Layer 4 of a small transformer language model trained on English Wikipedia (8 layers, counted from 0, width 64).
A neuron adds its activation times its output weights to the MLP's output. To switch it off is to set its activation to zero at one token and run the rest of the model.
A neuron's activation on a vector x is SiLU(gate . x) times (in . x), where the dot is the dot product.

Input weights of the MLP neurons that the questions are about. A number n stands for n times 0.001.
n18 gate: -18 -136 105 223 66 113 -120 58 0 309 -47 -53 213 209 -79 -24 31 147 -39 57 70 -327 102 -162 -15 80 4 -236 0 90 -289 177 97 105 -104 -106 28 -42 322 -109 -31 136 98 -113 87 -402 50 32 0 -96 -38 -89 226 149 -44 23 107 -209 160 83 -21 -194 157 -307
n44 gate: -246 66 -137 -30 -27 -141 10 120 -33 167 92 103 -96 -119 -93 172 0 -146 303 -9 53 125 207 114 -72 -37 199 -74 60 -190 -55 21 -14 -168 -130 113 28 -68 -72 -140 14 -101 -242 -28 -7 156 -83 -14 28 10 78 130 68 -157 -7 -221 -65 20 45 54 54 42 60 33
n89 gate: 154 -5 26 123 18 92 42 -63 13 -175 -21 -90 98 192 -225 -108 92 117 -110 -21 -166 -280 -116 79 -65 -4 66 123 -114 -77 228 -18 139 289 -253 327 -74 -93 9 -349 -204 107 134 18 48 -299 -9 160 14 -188 -59 60 -236 -261 -67 -222 0 -101 136 188 -109 -111 39 -171
n130 gate: 94 175 141 218 5 109 56 173 -156 -204 -9 -42 -478 -38 68 300 -50 13 -96 -124 -372 28 -14 -100 98 -92 -193 182 95 37 111 199 -120 28 -239 185 124 -162 42 36 -184 22 -65 5 9 38 -122 -85 109 245 -44 110 -65 -252 290 52 -153 -104 167 -14 213 178 213 -71
n151 gate: 112 68 0 -170 -22 -96 -70 255 -77 -139 -234 13 -148 -14 -56 44 87 -159 -105 0 9 101 -229 -104 -103 -358 -26 87 4 40 -75 321 -60 182 220 -139 -82 4 396 30 44 -127 75 -167 252 -135 -49 5 59 82 17 4 18 148 -295 -350 89 43 38 -22 -262 170 139 -4
n159 gate: -11 -338 124 48 30 124 52 64 -79 -76 -79 -4 -113 -205 -101 237 -70 -18 231 -68 -33 -48 78 51 228 11 -184 -88 22 -147 -108 11 -204 -114 -62 -32 -85 39 56 -84 18 -32 -141 87 69 11 230 -23 -222 248 -201 -28 45 68 -156 75 276 40 99 124 122 100 113 103
n169 gate: -29 -4 -11 105 -85 -161 23 68 -28 10 -17 150 -101 -91 15 -251 260 -28 -21 122 21 -124 71 14 449 -168 71 -98 -161 80 -64 161 -196 -187 -14 -122 48 71 -140 21 82 -96 11 -29 -77 -40 11 -275 -44 -105 139 -34 118 -7 -96 69 204 66 125 39 -90 -19 45 171
n177 gate: 4 -155 84 -40 -196 294 -69 58 79 20 -201 78 -77 -248 -185 99 -44 -155 101 -219 96 118 -98 161 50 -119 276 -161 141 191 -70 46 -68 50 -120 175 149 -128 -111 8 139 -153 -127 138 -141 -150 -50 55 -219 88 -50 -149 196 24 -217 212 82 -217 19 80 -35 -30 -12 -130
n183 gate: 219 279 61 296 -71 131 44 0 152 328 258 -48 265 -78 -45 179 -165 70 -142 -141 -150 -43 -110 155 -133 33 137 164 -240 53 263 -64 114 250 19 164 94 108 82 98 -76 234 -33 -190 19 -121 -39 172 123 -216 -159 -187 243 69 181 233 149 98 -131 286 -22 10 94 147
n228 gate: 165 53 -256 0 -87 -124 26 -72 46 112 -49 12 66 -32 -137 -78 -43 -104 -320 29 -136 -193 -4 156 -106 55 35 128 121 -8 -103 97 -57 223 8 30 70 -60 -279 46 433 68 36 -153 -195 -165 -245 65 -8 -132 -37 162 4 208 59 -161 -84 85 4 -148 56 -103 105 11
n239 gate: -21 60 33 -25 -270 -90 -159 -4 -32 -233 24 113 39 -154 101 -252 -4 -28 -70 -69 -74 137 420 189 223 88 50 61 -61 -228 63 149 -117 398 114 127 117 43 281 -175 153 -124 -171 51 -45 -55 -224 -124 -30 102 -170 -88 87 4 29 17 -17 -216 -4 25 55 48 37 40
n251 gate: 73 39 79 -66 -164 161 -90 179 244 -223 89 0 70 -276 -133 -65 46 53 -58 -85 -169 38 -122 -166 -52 261 -217 157 -58 154 17 108 279 43 70 56 65 187 -72 -128 -92 -4 -253 64 -8 26 -124 0 338 153 -8 -109 25 -81 -67 -115 -182 -21 -284 107 119 310 -8 -48
n275 gate: -60 98 263 268 32 -54 -38 -87 -228 -142 -9 -146 66 42 -67 -165 269 -154 -157 -121 18 144 -68 -179 -121 -268 -99 112 -152 235 382 -33 -325 187 -195 -47 174 30 169 62 -9 17 73 32 58 -286 -83 -56 89 -89 -9 -126 -181 135 258 -157 -196 13 129 -165 -47 9 102 -152
n348 gate: 199 123 -25 124 -135 30 56 -122 213 93 -116 141 -163 237 74 -61 218 112 -55 -102 -212 -35 -150 -44 302 -20 -284 -148 -227 -138 -70 82 -42 57 142 392 -141 -81 121 -20 -90 -48 221 77 49 92 -428 211 165 -54 -105 182 196 -466 231 5 -202 10 -219 -108 -9 130 -94 -164
n18 in: 216 16 -66 -229 -41 122 87 -136 45 71 189 -73 -400 409 -359 -85 271 -91 -194 191 168 5 83 76 -35 -88 -103 31 -183 11 26 185 311 -80 0 -231 -236 -83 -125 -213 52 -189 109 -159 -56 47 -74 -64 59 -71 118 208 -362 45 36 -53 -328 -46 -25 -193 -409 5 158 -179
n44 in: 132 231 135 -8 -191 -26 -182 108 100 41 -66 -192 60 -78 64 -177 -113 89 -181 21 319 99 34 -38 26 203 102 109 -71 31 -218 157 131 86 112 62 -4 18 77 -153 -76 0 -57 20 -207 -144 -31 247 224 150 -163 -4 -53 -139 -61 -97 -173 -154 156 26 40 135 101 77
n89 in: 98 99 145 36 50 272 171 -51 31 140 -217 -32 72 241 -126 -76 -123 -224 -241 -170 190 -27 60 -14 231 -295 91 -276 -136 93 65 -170 -119 -99 113 158 -248 148 107 307 -101 -71 65 5 91 436 -98 218 -90 -149 -131 35 124 -97 60 182 -111 -9 0 81 -113 38 -72 -208
n130 in: 139 47 198 164 10 233 268 219 243 20 384 66 -158 248 95 -50 10 -265 -155 -219 -257 191 -96 -109 -22 15 -85 129 -55 -307 -86 -10 -89 -57 -128 -48 0 -258 -71 -5 -25 135 162 -227 -104 56 -15 -202 36 208 -191 260 -292 -130 96 31 36 -282 124 258 -185 -84 -233 -63
n151 in: -184 -256 8 8 -4 85 221 17 -100 -17 278 39 -203 133 -244 -52 213 -117 260 151 -144 51 -189 85 -245 173 -154 55 233 -22 -60 -207 -76 -49 -173 -57 40 -163 -83 17 -240 -83 190 79 157 -285 96 -155 80 17 65 132 -181 25 39 245 -69 76 25 195 8 -72 17 -141
n159 in: -289 -32 8 -256 165 -23 -139 -68 -107 -158 -137 134 -37 -113 -79 -134 8 -65 -35 109 240 -129 39 -136 13 32 16 -279 -62 -28 -55 81 16 122 85 -86 37 295 215 54 90 -49 -114 -20 237 88 60 69 187 108 49 94 98 83 -47 -136 266 104 -26 -43 319 78 58 -42
n169 in: 110 -22 197 115 218 227 66 6 36 48 39 -62 -48 -66 3 27 79 135 21 -3 -39 95 -15 -209 189 -12 -28 146 -85 144 -77 0 -240 63 -3 -29 -83 38 205 -175 86 115 -28 -91 12 -19 34 -29 19 21 -26 121 117 -47 200 41 127 57 -20 -64 162 -112 76 -21
n177 in: -60 4 -85 -70 -184 228 48 44 99 216 136 99 86 -202 -136 73 -43 103 117 192 58 -196 -35 -163 70 20 -324 4 58 88 -24 4 16 182 200 4 175 82 4 89 -176 -109 -291 -96 -50 -72 -164 16 182 -31 235 38 -28 -64 133 48 -150 73 119 -4 85 -302 147 -72
n183 in: 165 295 106 -49 -22 -31 92 227 61 -70 134 -135 -70 -189 -160 -237 -53 -4 58 -75 -137 27 -229 124 -70 -94 112 150 115 82 41 106 -261 -199 75 -133 -9 0 240 167 -22 121 -31 -161 -84 279 251 134 171 -35 -145 99 310 73 -94 -328 -100 -92 -230 194 25 243 44 216
n228 in: 117 -155 43 -113 44 -262 -48 4 -111 82 203 -80 -145 -4 104 26 55 -27 -39 48 -23 59 63 86 9 -183 174 -215 -31 8 155 -73 103 61 -4 178 189 -30 -352 58 40 -42 -80 -381 -336 -32 -12 45 86 -94 -68 -167 139 -61 -28 40 -16 214 -196 70 149 -211 78 -46
n239 in: 31 12 271 220 -30 41 -91 -115 7 -37 7 -4 36 -294 20 -54 52 -44 168 247 -30 -192 -41 30 -152 68 11 -82 -59 58 189 -201 -59 62 -37 -65 24 -165 -263 100 -11 -29 -155 131 127 38 180 74 -39 197 312 181 8 -58 -189 -58 -76 74 -147 52 -128 82 -89 15
n251 in: 155 125 51 -39 -325 -312 -130 176 55 -47 -54 -35 109 232 -32 -172 -47 140 340 -32 -4 -126 -243 -111 -112 -74 30 -120 -60 88 52 85 117 0 43 95 -253 235 211 107 13 175 157 -102 -60 22 -217 201 -152 -179 -83 141 -309 71 78 177 53 119 -33 158 102 -109 124 42
n275 in: 34 -78 -266 -146 148 -254 -4 43 143 41 45 -123 0 -9 -116 279 -217 123 21 98 -170 -231 110 -54 -212 76 13 4 237 -120 72 -160 -110 -122 62 -125 4 48 -60 -91 -97 -118 169 -186 142 26 236 -9 -26 96 -36 65 -17 126 -72 -112 332 166 -84 233 -92 198 341 57
n348 in: -85 -190 211 -193 137 -82 46 306 -231 -72 66 -255 97 -50 252 -172 48 -52 19 126 -254 190 -107 106 27 142 -180 375 67 -10 108 15 147 65 426 214 51 -268 -10 -81 170 -225 206 20 -270 144 194 -136 -50 235 88 42 -142 42 -59 -89 -187 -29 -111 -62 170 -213 10 19

Output weights of the MLP neurons that the questions are about. A number n stands for n times 0.0001.
n18: -41 103 -5 299 13 70 -32 189 168 -188 25 -7 183 -41 135 438 -276 43 -231 76 6 -113 -165 -140 105 241 -24 82 354 69 336 -171 98 309 -61 -14 239 14 117 177 79 60 -141 140 218 -343 -10 -42 -141 -41 39 64 192 101 -161 106 -72 237 -79 -162 361 138 51 220
n44: 236 -35 -346 -131 -85 215 267 51 -89 23 269 -81 -147 -116 -75 56 -202 114 91 -143 39 -97 130 115 -110 -108 124 -126 168 94 -124 -132 108 45 -241 24 65 21 389 48 50 -176 -43 -8 67 184 46 54 131 -351 3 41 -217 136 93 27 -167 -92 -72 -242 243 -107 -162 -146
n89: 73 295 -86 95 166 -131 -123 -36 -17 21 -25 201 -226 -110 260 -231 -117 -45 -128 8 -293 12 -11 210 8 145 243 130 -207 -67 114 47 -165 -319 -63 195 -190 -23 -152 -338 -107 151 168 -61 -112 -64 -82 35 286 -103 226 -103 -277 12 -146 77 84 74 -2 163 -64 230 -111 -3
n130: -204 -185 144 -64 166 219 -291 -308 141 -145 -277 -68 244 403 77 -116 297 -108 95 -160 393 -275 -175 88 -344 -90 333 6 -128 -48 -149 130 -89 296 110 -371 114 149 -74 -97 5 -172 -81 -146 36 -137 -132 155 75 -79 73 59 452 202 78 -194 -119 255 -195 -67 -256 -258 -52 135
n151: -99 -77 224 73 156 -65 -30 129 -193 146 -260 293 87 101 -66 -280 -84 -5 -135 286 -29 159 -111 -39 -207 -203 -145 91 134 28 211 39 14 -23 -183 247 199 33 28 225 -27 -54 -99 -29 -19 92 164 16 324 9 304 -91 -9 -278 0 12 138 82 190 253 -5 232 -76 128
n159: 30 -1 17 261 -226 -74 218 7 182 -171 -6 -108 25 -208 119 362 7 49 76 -259 -181 -66 80 272 103 63 -111 86 -145 27 -131 -201 -150 -300 42 61 -13 -171 -234 -106 -84 93 -86 222 -187 -23 -109 53 -245 -92 -100 -90 -125 107 31 264 -70 -296 20 12 -162 92 -89 4
n169: 144 346 -276 147 -163 -198 -256 279 62 0 -96 78 274 -26 -76 -194 39 -244 -125 16 187 -13 -35 176 27 190 -84 -67 279 24 186 80 212 -150 132 -66 198 9 -154 272 -183 -154 196 226 -82 -82 -6 -252 42 24 143 -96 -53 -49 -110 -38 -26 -66 281 44 -28 207 -107 132
n177: 163 -152 43 -20 131 -132 4 -131 32 178 -387 -134 -84 -198 0 -174 115 -21 -182 -238 16 353 141 289 -67 73 79 158 107 -10 256 61 105 -104 -193 281 -200 -25 -33 11 208 68 267 71 -77 -259 -5 -3 -54 69 54 -67 -48 433 -322 96 72 -77 -158 37 -197 48 154 -26
n183: 239 138 191 129 -295 45 -57 7 48 4 239 -128 17 -44 -36 192 -138 -120 -302 53 26 -332 -147 -139 -236 12 161 258 -275 112 377 -50 116 152 53 -82 104 228 47 -24 230 184 286 -236 42 1 19 -46 -275 -316 -171 -39 270 -223 17 9 69 132 -68 136 17 162 77 138
n228: 59 -137 -283 1 -195 -245 182 -130 252 24 96 -94 -181 -145 -37 166 21 253 -56 29 75 -52 -53 92 -3 63 157 -5 402 213 122 145 138 70 1 -179 286 60 -158 89 80 -52 213 -190 -223 -44 -313 -23 -186 -170 200 -49 -42 135 -116 66 100 -140 113 124 286 71 -111 28
n239: -227 -28 43 9 132 -226 -95 39 -10 89 184 55 30 -59 31 -196 -160 -36 -53 73 -104 156 278 39 95 -14 65 -230 225 -274 268 29 -124 105 -46 216 140 137 325 104 -5 -285 185 76 156 172 3 155 1 15 38 -53 27 -147 130 -19 -60 171 -120 -20 59 134 -6 22
n251: 264 -56 -1 -50 106 109 143 -184 27 -113 -42 172 -136 -4 -112 86 33 -53 182 -23 85 -55 73 -22 -156 55 -67 234 32 50 -6 -17 87 -72 172 -265 -232 -66 303 -45 322 131 -250 -165 -144 -39 -102 33 19 -112 -138 -257 -69 127 381 209 140 -132 212 -83 11 -139 -119 -188
n275: -445 -138 67 -150 176 81 183 -69 -10 -493 -281 176 178 97 -201 -42 -32 -19 -336 12 21 -61 242 172 6 9 58 -196 -43 -31 -49 17 28 82 -120 -337 -414 258 268 121 167 19 311 -16 173 216 -75 -63 157 151 73 -2 -1 72 -218 -316 168 78 76 278 444 78 431 -79
n348: -40 -221 -59 78 -53 -21 21 -403 -155 40 -11 67 -246 -88 -231 155 94 -81 324 146 12 80 66 304 -450 35 -242 16 411 123 -125 44 77 -275 161 -190 80 -37 -163 -103 -31 -1 -169 -208 16 199 32 48 328 102 -34 -42 -280 244 121 94 163 117 -131 -186 111 -181 -31 58

Each question names a token from some text and the token that comes next. It shows the vector x that enters the MLP there. A number n stands for n times 0.014.

Then comes g, the gradient of the next token's log-probability with respect to the MLP's output, scaled to length 1. A neuron's effect is roughly proportional to its activation times (output weights . g). A number n stands for n times 0.00096.

" |", then "\n"
x: 43 102 72 14 -121 -40 143 108 -102 -60 222 35 -41 -113 -71 213 -88 -28 -11 48 -131 228 32 -104 336 3 -203 -10 5 62 -2 -95 -30 -249 -163 54 -35 -83 12 9 -54 74 -78 154 -150 38 83 -65 -60 -104 -22 39 -269 -134 -9 67 -7 -178 29 4 -19 25 -80 62
g: 91 215 214 3 4 127 263 63 -22 198 -10 151 87 36 -72 -41 -169 74 34 28 -15 135 -126 -80 -73 -170 -224 -94 -100 130 136 89 133 -50 -3 80 139 -87 11 -8 -22 53 49 176 -55 -98 -219 39 94 -90 -292 -414 42 -108 -28 -143 18 57 220 88 -53 -185 158 -108
Which neuron, switched off, raises the next token's probability most? n130

",", then " the"
x: 96 34 12 10 -89 -83 179 128 11 -107 189 1 -87 -96 69 219 -141 55 31 -66 -213 169 4 -90 316 65 -190 27 -5 -30 52 -146 33 -153 -99 167 -59 -104 -91 41 -15 96 -50 100 -59 53 95 -77 -49 -80 -44 114 -277 -129 -4 119 20 -202 128 10 24 97 -121 -49
g: -119 40 -122 -45 170 -67 -49 -104 155 87 -56 26 -150 129 121 146 -165 109 118 -120 -66 -95 13 -49 -32 -9 -33 -157 -41 -147 -11 201 19 -211 330 -59 -50 -167 47 135 -178 -47 17 -108 -72 -149 21 -57 -175 -38 -73 -26 257 -126 -96 -208 229 -209 -27 3 -252 173 128 -239
Switching off which neuron hurts the next token most? n130

"et", then "in"
x: 174 39 123 -115 120 -105 16 -47 105 -16 14 30 -54 19 -169 -120 80 198 19 -98 -9 45 -35 -144 71 -11 93 -28 41 -82 -213 56 -53 96 -169 -123 -2 89 231 -198 136 1 -136 -32 64 -274 22 78 -50 142 96 -147 140 72 -141 156 163 294 65 182 -61 1 -174 19
g: 17 167 37 335 157 -27 -33 -102 -16 79 147 -26 -351 -15 41 -80 93 -97 8 89 -351 207 230 31 -243 -20 -117 -24 28 56 -89 -106 -32 -165 80 -85 163 180 -118 330 110 -111 107 -107 -34 5 139 102 26 -19 61 -101 132 10 188 44 128 14 -6 -9 8 60 107 22
Which two neurons, each switched off alone, lower its probability most, in order? n18, n348

" II", then "'"
x: 1 -39 -184 47 92 58 -13 38 -76 -61 -9 -125 84 -47 -99 -4 -282 -24 124 -76 122 23 53 231 91 -86 94 -23 61 -101 -102 28 117 -61 -160 -46 -178 83 55 -492 177 -16 -157 54 -28 -71 82 -40 -121 -63 -170 -106 -166 158 -46 179 -1 -102 -167 39 105 47 74 -194
g: 45 17 -13 175 130 141 -148 -79 252 -62 95 -32 52 154 -2 62 266 -68 37 124 -191 7 -296 158 81 218 -134 -14 111 -2 102 -145 90 -83 -84 -70 202 -48 -69 -85 -27 52 -80 -203 -142 -107 4 -27 -208 -82 -261 60 129 191 218 99 204 -29 -117 -49 118 -212 -41 72
Switching off which neuron hurts the next token most? n239

" journal", then "ism"
x: 37 44 -119 106 176 -48 31 255 71 -26 -124 6 -6 -87 -14 122 -36 -7 66 -56 115 51 -73 93 121 -31 -161 -184 -170 21 -78 -88 -68 -49 110 -256 -133 -33 19 -194 127 -34 -243 41 98 34 79 -77 -246 -105 -200 -101 -78 172 -131 -83 72 175 -42 124 -8 -33 -215 -207
g: -70 -35 -59 269 341 82 27 -31 3 -51 -5 -96 -306 -32 -38 -116 161 -264 23 90 2 -263 81 186 -64 42 -166 197 23 1 -185 -202 7 172 -232 130 154 158 -57 49 -38 -12 -7 42 19 -15 -118 -60 -157 136 23 -60 45 248 -57 11 93 174 82 -85 131 67 172 18
Which neuron, switched off, raises the next token's probability most? n177

" der", then "oga"
x: 60 -16 -13 60 -43 -398 -91 -171 -22 77 25 43 117 -86 -119 213 -74 -36 27 11 -83 -51 -13 -104 -34 -24 -135 -122 142 -149 -248 -158 160 -32 -59 128 -7 -36 -266 130 -145 136 -217 20 -122 24 48 -36 -133 7 -201 95 79 82 -56 -158 -12 31 -91 73 -51 148 -94 1
g: -102 204 263 -52 -60 -120 32 -89 -48 -146 -6 -102 -56 29 164 12 35 92 -64 -16 262 19 32 -92 58 -19 -38 -174 30 269 -16 41 7 167 -14 -81 92 88 190 94 -290 171 51 207 -30 24 -77 175 -235 101 83 -85 77 109 -140 -26 -125 24 106 -387 138 -176 168 10
Switching off which neuron hurts the next token most? n228

" W", then "IN"
x: -132 124 -104 -124 -133 7 -30 6 -185 55 -56 30 125 -164 -82 134 11 23 -109 -83 -80 105 59 121 122 56 140 -126 117 4 -40 23 -31 -218 -198 22 -22 159 -111 103 66 -71 -229 99 -166 50 -64 2 -85 -381 -78 66 22 75 50 -18 -55 123 -243 -77 12 -63 41 286
g: 4 -218 -30 108 153 -16 136 -177 -159 174 -30 -118 43 -71 233 -57 6 57 129 -64 11 -131 -197 -68 -35 138 1 86 -36 159 47 164 -35 17 178 14 -32 218 70 170 91 -112 -147 -135 -12 297 -154 -137 -137 29 -208 227 -77 165 89 -34 47 -300 -98 -189 -195 -86 -52 7
Which neuron, switched off, raises the next token's probability most? n44

"isi", then "s"
x: 5 200 109 -22 -36 -42 -277 277 199 54 -68 192 167 42 47 -124 -93 9 -80 114 26 -99 -96 88 13 -79 1 -24 -90 118 -52 189 -44 72 -84 64 36 -170 -208 108 16 5 166 -132 -18 -125 5 -76 69 6 168 -87 10 -22 -126 16 48 142 28 152 -288 82 -35 217
g: -320 29 -90 -263 -165 -132 23 129 113 -88 -120 113 -42 -124 48 -58 -25 81 103 -202 75 -1 132 30 136 -97 162 -60 -82 281 213 144 265 109 125 -60 -117 -165 -32 -59 -59 -152 -77 -68 70 11 130 190 -292 113 74 9 30 -12 -207 -21 127 -49 100 -5 -86 -85 136 -170
Switching off which neuron hurts the next token most? n151

" to", then " reduced"
x: 124 62 13 22 -42 -146 117 64 119 -38 -42 21 39 -33 136 102 -29 70 25 -201 -24 109 -158 -131 342 -11 -130 -48 1 -33 21 -47 107 -65 81 138 -18 -86 -146 269 101 19 94 90 -176 -31 142 -122 -175 -124 235 86 -182 5 -15 135 62 -174 70 -53 -150 -17 -184 -34
g: -356 -102 -83 243 214 66 -261 35 12 38 -16 -166 54 75 -82 47 63 -24 46 47 -11 99 -40 32 24 -161 -273 1 131 -57 51 -130 72 192 -57 -111 133 25 333 138 -56 -15 -45 -96 -230 -57 201 -48 138 2 104 61 -79 156 -11 -40 -145 -95 52 226 209 -124 125 97
Switching off which neuron hurts the next token most? n348

"R", then "obe"
x: 1 -10 89 -114 -138 249 -262 -200 3 -63 70 -150 25 27 -3 50 -147 -1 28 -45 -83 -157 -34 -64 -27 -55 175 6 43 99 -159 0 -57 -74 -235 -116 -164 180 -171 48 240 127 8 -129 -101 41 9 136 -166 -164 -98 -104 38 200 28 -146 -16 -130 -58 49 69 15 163 59
g: 89 113 -30 -164 88 -46 227 -24 -2 -40 -31 249 -42 301 85 -8 4 54 20 101 21 -40 -46 20 -98 229 198 -234 -17 -142 -50 77 -14 -88 92 172 138 118 -92 37 154 223 -128 -80 -176 128 -158 34 -31 106 114 118 -174 -43 -338 -215 -176 -155 -58 -42 -166 -77 -154 -26
Switching off which neuron hurts the next token most? n228

" lives", then "to"
x: -129 -10 -97 5 51 -225 -117 57 -10 6 -239 48 67 -82 2 173 -21 189 43 -118 -82 21 -192 139 93 -79 -405 -67 -116 -32 -54 11 186 -125 -86 18 -4 -160 -225 -57 128 -89 123 180 -66 120 60 -16 0 -7 -20 -39 24 -7 -93 134 -56 34 83 50 -127 -51 -129 207
g: -75 -235 100 174 18 -181 -20 19 -54 116 207 129 -19 -48 -123 72 6 -78 93 148 -291 51 -127 -84 -134 -6 -206 237 318 209 38 72 -86 53 -131 -199 16 112 -79 236 1 -110 134 3 -183 -3 27 -122 55 56 320 14 -218 205 36 76 55 -30 -37 29 -40 -30 -35 9
Switching off which neuron hurts the next token most? n348

"ne", then " |"
x: -5 -12 -45 64 -7 127 -64 -93 -30 -131 103 23 77 105 28 239 -270 -129 181 186 81 -81 21 -117 86 71 107 55 -20 -139 -209 -88 -32 -28 -220 -23 99 -11 -199 -51 -95 48 -13 15 71 -255 22 7 -52 -141 78 -179 48 103 -81 183 -162 -53 -146 -23 220 87 121 -225
g: 18 -52 -222 -78 -15 106 -107 107 -23 -252 -159 89 -6 -124 -116 -120 -24 289 210 -58 28 -35 -17 146 -16 -162 193 1 -1 -55 -187 73 -96 -31 -82 -8 -118 -177 65 -157 89 0 -23 79 49 157 215 -32 -78 -95 1 -266 27 -139 -249 174 158 -14 79 259 -63 63 178 270
Switching off which neuron hurts the next token most? n18

"|", then "  "
x: 123 200 142 -8 -81 49 90 42 -172 156 168 105 28 -108 -265 -157 2 69 -77 -83 -8 238 69 -46 223 31 -120 -79 21 73 5 20 -51 -235 -62 -77 -32 -26 96 -222 -109 64 -78 195 -55 -97 110 -144 -16 -39 109 -13 -206 55 -51 21 55 84 -83 -1 -161 -28 -62 110
g: -248 25 -14 57 -78 -92 -9 10 -130 -107 25 -170 -37 136 -155 -138 367 -45 -126 23 -90 -181 261 60 -121 180 -192 253 229 -42 -202 88 -69 -63 52 -11 149 148 174 75 -109 31 -32 72 -62 90 -2 -41 -119 248 294 -5 -51 -62 14 -118 -181 24 -145 -45 2 39 56 4
Which neuron, switched off, raises the next token's probability most? n275

" in", then " 2016"
x: 117 54 -90 -155 95 -157 179 95 41 -34 216 -44 45 -12 120 7 -82 -47 47 -114 -140 122 4 161 263 -113 -6 -141 -26 2 -98 -131 -32 -255 -185 -86 -22 -17 -246 -39 158 -5 3 52 -202 -30 69 -22 -196 -63 87 136 -166 114 -53 5 -36 -163 -34 -51 -10 63 -18 -196
g: 45 257 65 7 99 186 -47 -48 -47 -210 72 64 -97 -174 105 56 -80 -54 78 158 46 -23 135 -186 -125 2 -167 -101 -205 180 29 -55 28 -127 -140 75 193 47 12 -147 -101 -263 102 -50 132 162 -122 -62 140 8 11 -40 69 206 -156 63 212 -335 186 194 123 122 -111 9
Which neuron, switched off, raises the next token's probability most? n44

" |", then " IN"
x: 51 110 118 -27 -27 44 51 11 -150 -36 197 23 39 -119 -261 -41 39 -78 91 -145 50 177 1 -120 263 -127 -98 -192 25 8 -9 5 -104 -154 -200 -95 -150 108 153 -80 0 143 -58 109 -162 -106 55 -129 21 -55 -32 -98 -194 -95 -41 -86 63 52 -199 -35 46 -62 -209 -51
g: 192 -227 43 158 107 120 -20 -153 -165 60 35 283 -17 -62 21 18 3 -48 -33 -15 170 -288 45 284 -14 276 115 95 -181 54 87 -36 -79 -188 70 -121 -67 198 78 -31 -66 12 20 -64 88 99 -12 -254 80 58 179 204 -139 19 -294 33 95 21 104 -95 -35 73 143 111
Which neuron, switched off, raises the next token's probability most? n275

"ct", then "ive"
x: 268 22 -99 -21 109 86 18 -63 33 54 -119 -116 151 40 -58 154 -5 -69 -114 -128 15 -98 -36 8 167 -81 20 -223 -59 -48 28 -137 -182 157 -76 -160 -44 -95 -62 131 11 155 -345 21 189 -76 64 185 -3 4 -78 -93 70 127 -207 62 -29 78 -88 74 -57 85 -198 -75
g: 105 -140 -89 -25 -38 -121 -90 -239 -42 10 -94 -108 -184 97 346 -218 -77 -17 -326 13 -108 -112 -109 -141 -28 -55 -190 -226 20 -147 -177 -57 7 63 -16 -56 173 -128 -16 173 -60 -27 -53 -75 18 42 -252 -2 -169 86 -91 115 248 111 -91 -218 46 75 80 -80 138 94 -101 86
Switching off which neuron hurts the next token most? n177

" of", then " n"
x: 103 143 -68 32 11 -221 171 68 36 9 90 61 -2 -55 73 144 -134 -13 -2 -54 -42 142 5 -2 452 72 -195 2 -40 -81 -2 -71 111 -93 42 65 -46 -123 -73 41 29 17 -122 2 -85 9 60 -5 -206 -146 120 118 -152 -48 -79 95 11 -179 -30 -14 -94 35 -101 -165
g: -35 107 30 189 -57 130 -137 125 -154 -29 -52 -111 27 -119 -118 12 98 -38 -94 43 158 -13 -109 177 44 -60 45 71 78 113 -107 36 -54 289 -229 57 94 -77 -3 157 162 14 -95 -27 -50 96 -95 -125 -28 -267 24 -14 -412 39 -20 45 -21 391 32 -72 176 -259 -98 109
Switching off which neuron hurts the next token most? n348

" Hi", then "rs"
x: -149 49 -7 46 -259 -133 -100 -76 -76 -93 137 61 98 71 -15 273 -85 46 82 266 -91 168 90 168 -44 -32 49 36 57 -160 10 -12 77 22 -105 137 -224 -33 -39 -3 118 -97 -72 -27 -116 334 82 2 -79 -262 121 -196 2 -36 -40 44 42 153 5 120 -33 -13 -16 -104
g: -102 -91 -126 87 -222 -146 -114 53 80 161 -209 -49 36 -52 5 -159 42 173 135 18 166 160 -129 111 -34 212 147 -174 -273 195 -53 29 134 130 9 -42 -113 -15 -36 20 142 111 100 108 147 43 29 -52 27 -78 150 -87 322 -258 -16 -114 -105 11 250 95 50 -173 178 -51
Switching off which neuron hurts the next token most? n44

" density", then "."
x: 36 -100 182 3 112 -26 -150 67 -71 -87 45 39 24 -178 -5 118 12 140 -144 -148 38 -59 -140 53 78 -243 -32 -136 -313 -60 -134 -47 -127 -54 -21 43 -91 -177 0 -197 156 -6 -75 25 -146 -113 60 45 -165 37 195 -26 139 -84 -44 -13 -10 206 121 19 -288 -54 -70 166
g: 83 239 -81 -112 -202 -2 -98 149 201 -66 -247 238 -31 108 10 -62 -150 161 9 38 170 -196 31 179 -32 -177 167 -130 225 -6 13 -129 108 11 164 -7 -122 -285 -3 -105 91 -5 87 -41 65 34 -120 -313 139 26 -80 -134 -223 11 51 78 78 18 21 111 -88 97 184 -12
Switching off which neuron hurts the next token most? n169

",", then " se"
x: 101 42 21 32 -82 -99 186 162 10 -92 172 4 -80 -110 49 173 -147 50 17 -49 -215 176 8 -64 304 49 -166 8 20 4 52 -132 33 -149 -118 151 -67 -117 -111 54 -30 101 -54 105 -72 67 82 -79 -28 -31 -44 130 -312 -131 -16 126 46 -195 145 51 19 104 -115 -18
g: 125 31 157 208 223 9 124 -11 -312 60 45 -86 97 -34 -100 -21 36 -50 -53 139 -125 -82 -238 -254 175 -44 -242 66 77 -94 -131 -196 -72 326 99 156 181 -43 34 -4 31 -16 204 6 -192 146 100 85 -19 -65 238 -6 -85 148 -68 5 10 111 105 30 111 1 72 181
Which neuron, switched off, raises the next token's probability most? n130

"d", then " but"
x: 193 148 100 -120 177 -13 -216 46 56 -60 -213 76 189 -66 65 102 12 2 -72 7 75 -19 -178 -171 174 -37 -54 -25 136 -106 -9 1 -17 269 -160 22 -34 18 -24 242 139 61 7 -87 -64 -30 70 63 201 -2 -50 -49 96 -90 -31 131 52 168 -24 214 -205 121 -94 35
g: 35 -60 -29 -173 -193 -137 36 142 -281 -205 56 -34 -50 -79 88 30 50 6 -25 -292 114 -95 235 -39 96 -94 114 -177 97 -37 354 -38 29 -20 -151 73 -111 184 25 -234 184 151 52 -120 140 -36 275 -238 -41 -37 -82 -18 -153 -43 11 -49 -15 -207 86 20 -79 88 -40 -3
Switching off which neuron hurts the next token most? n151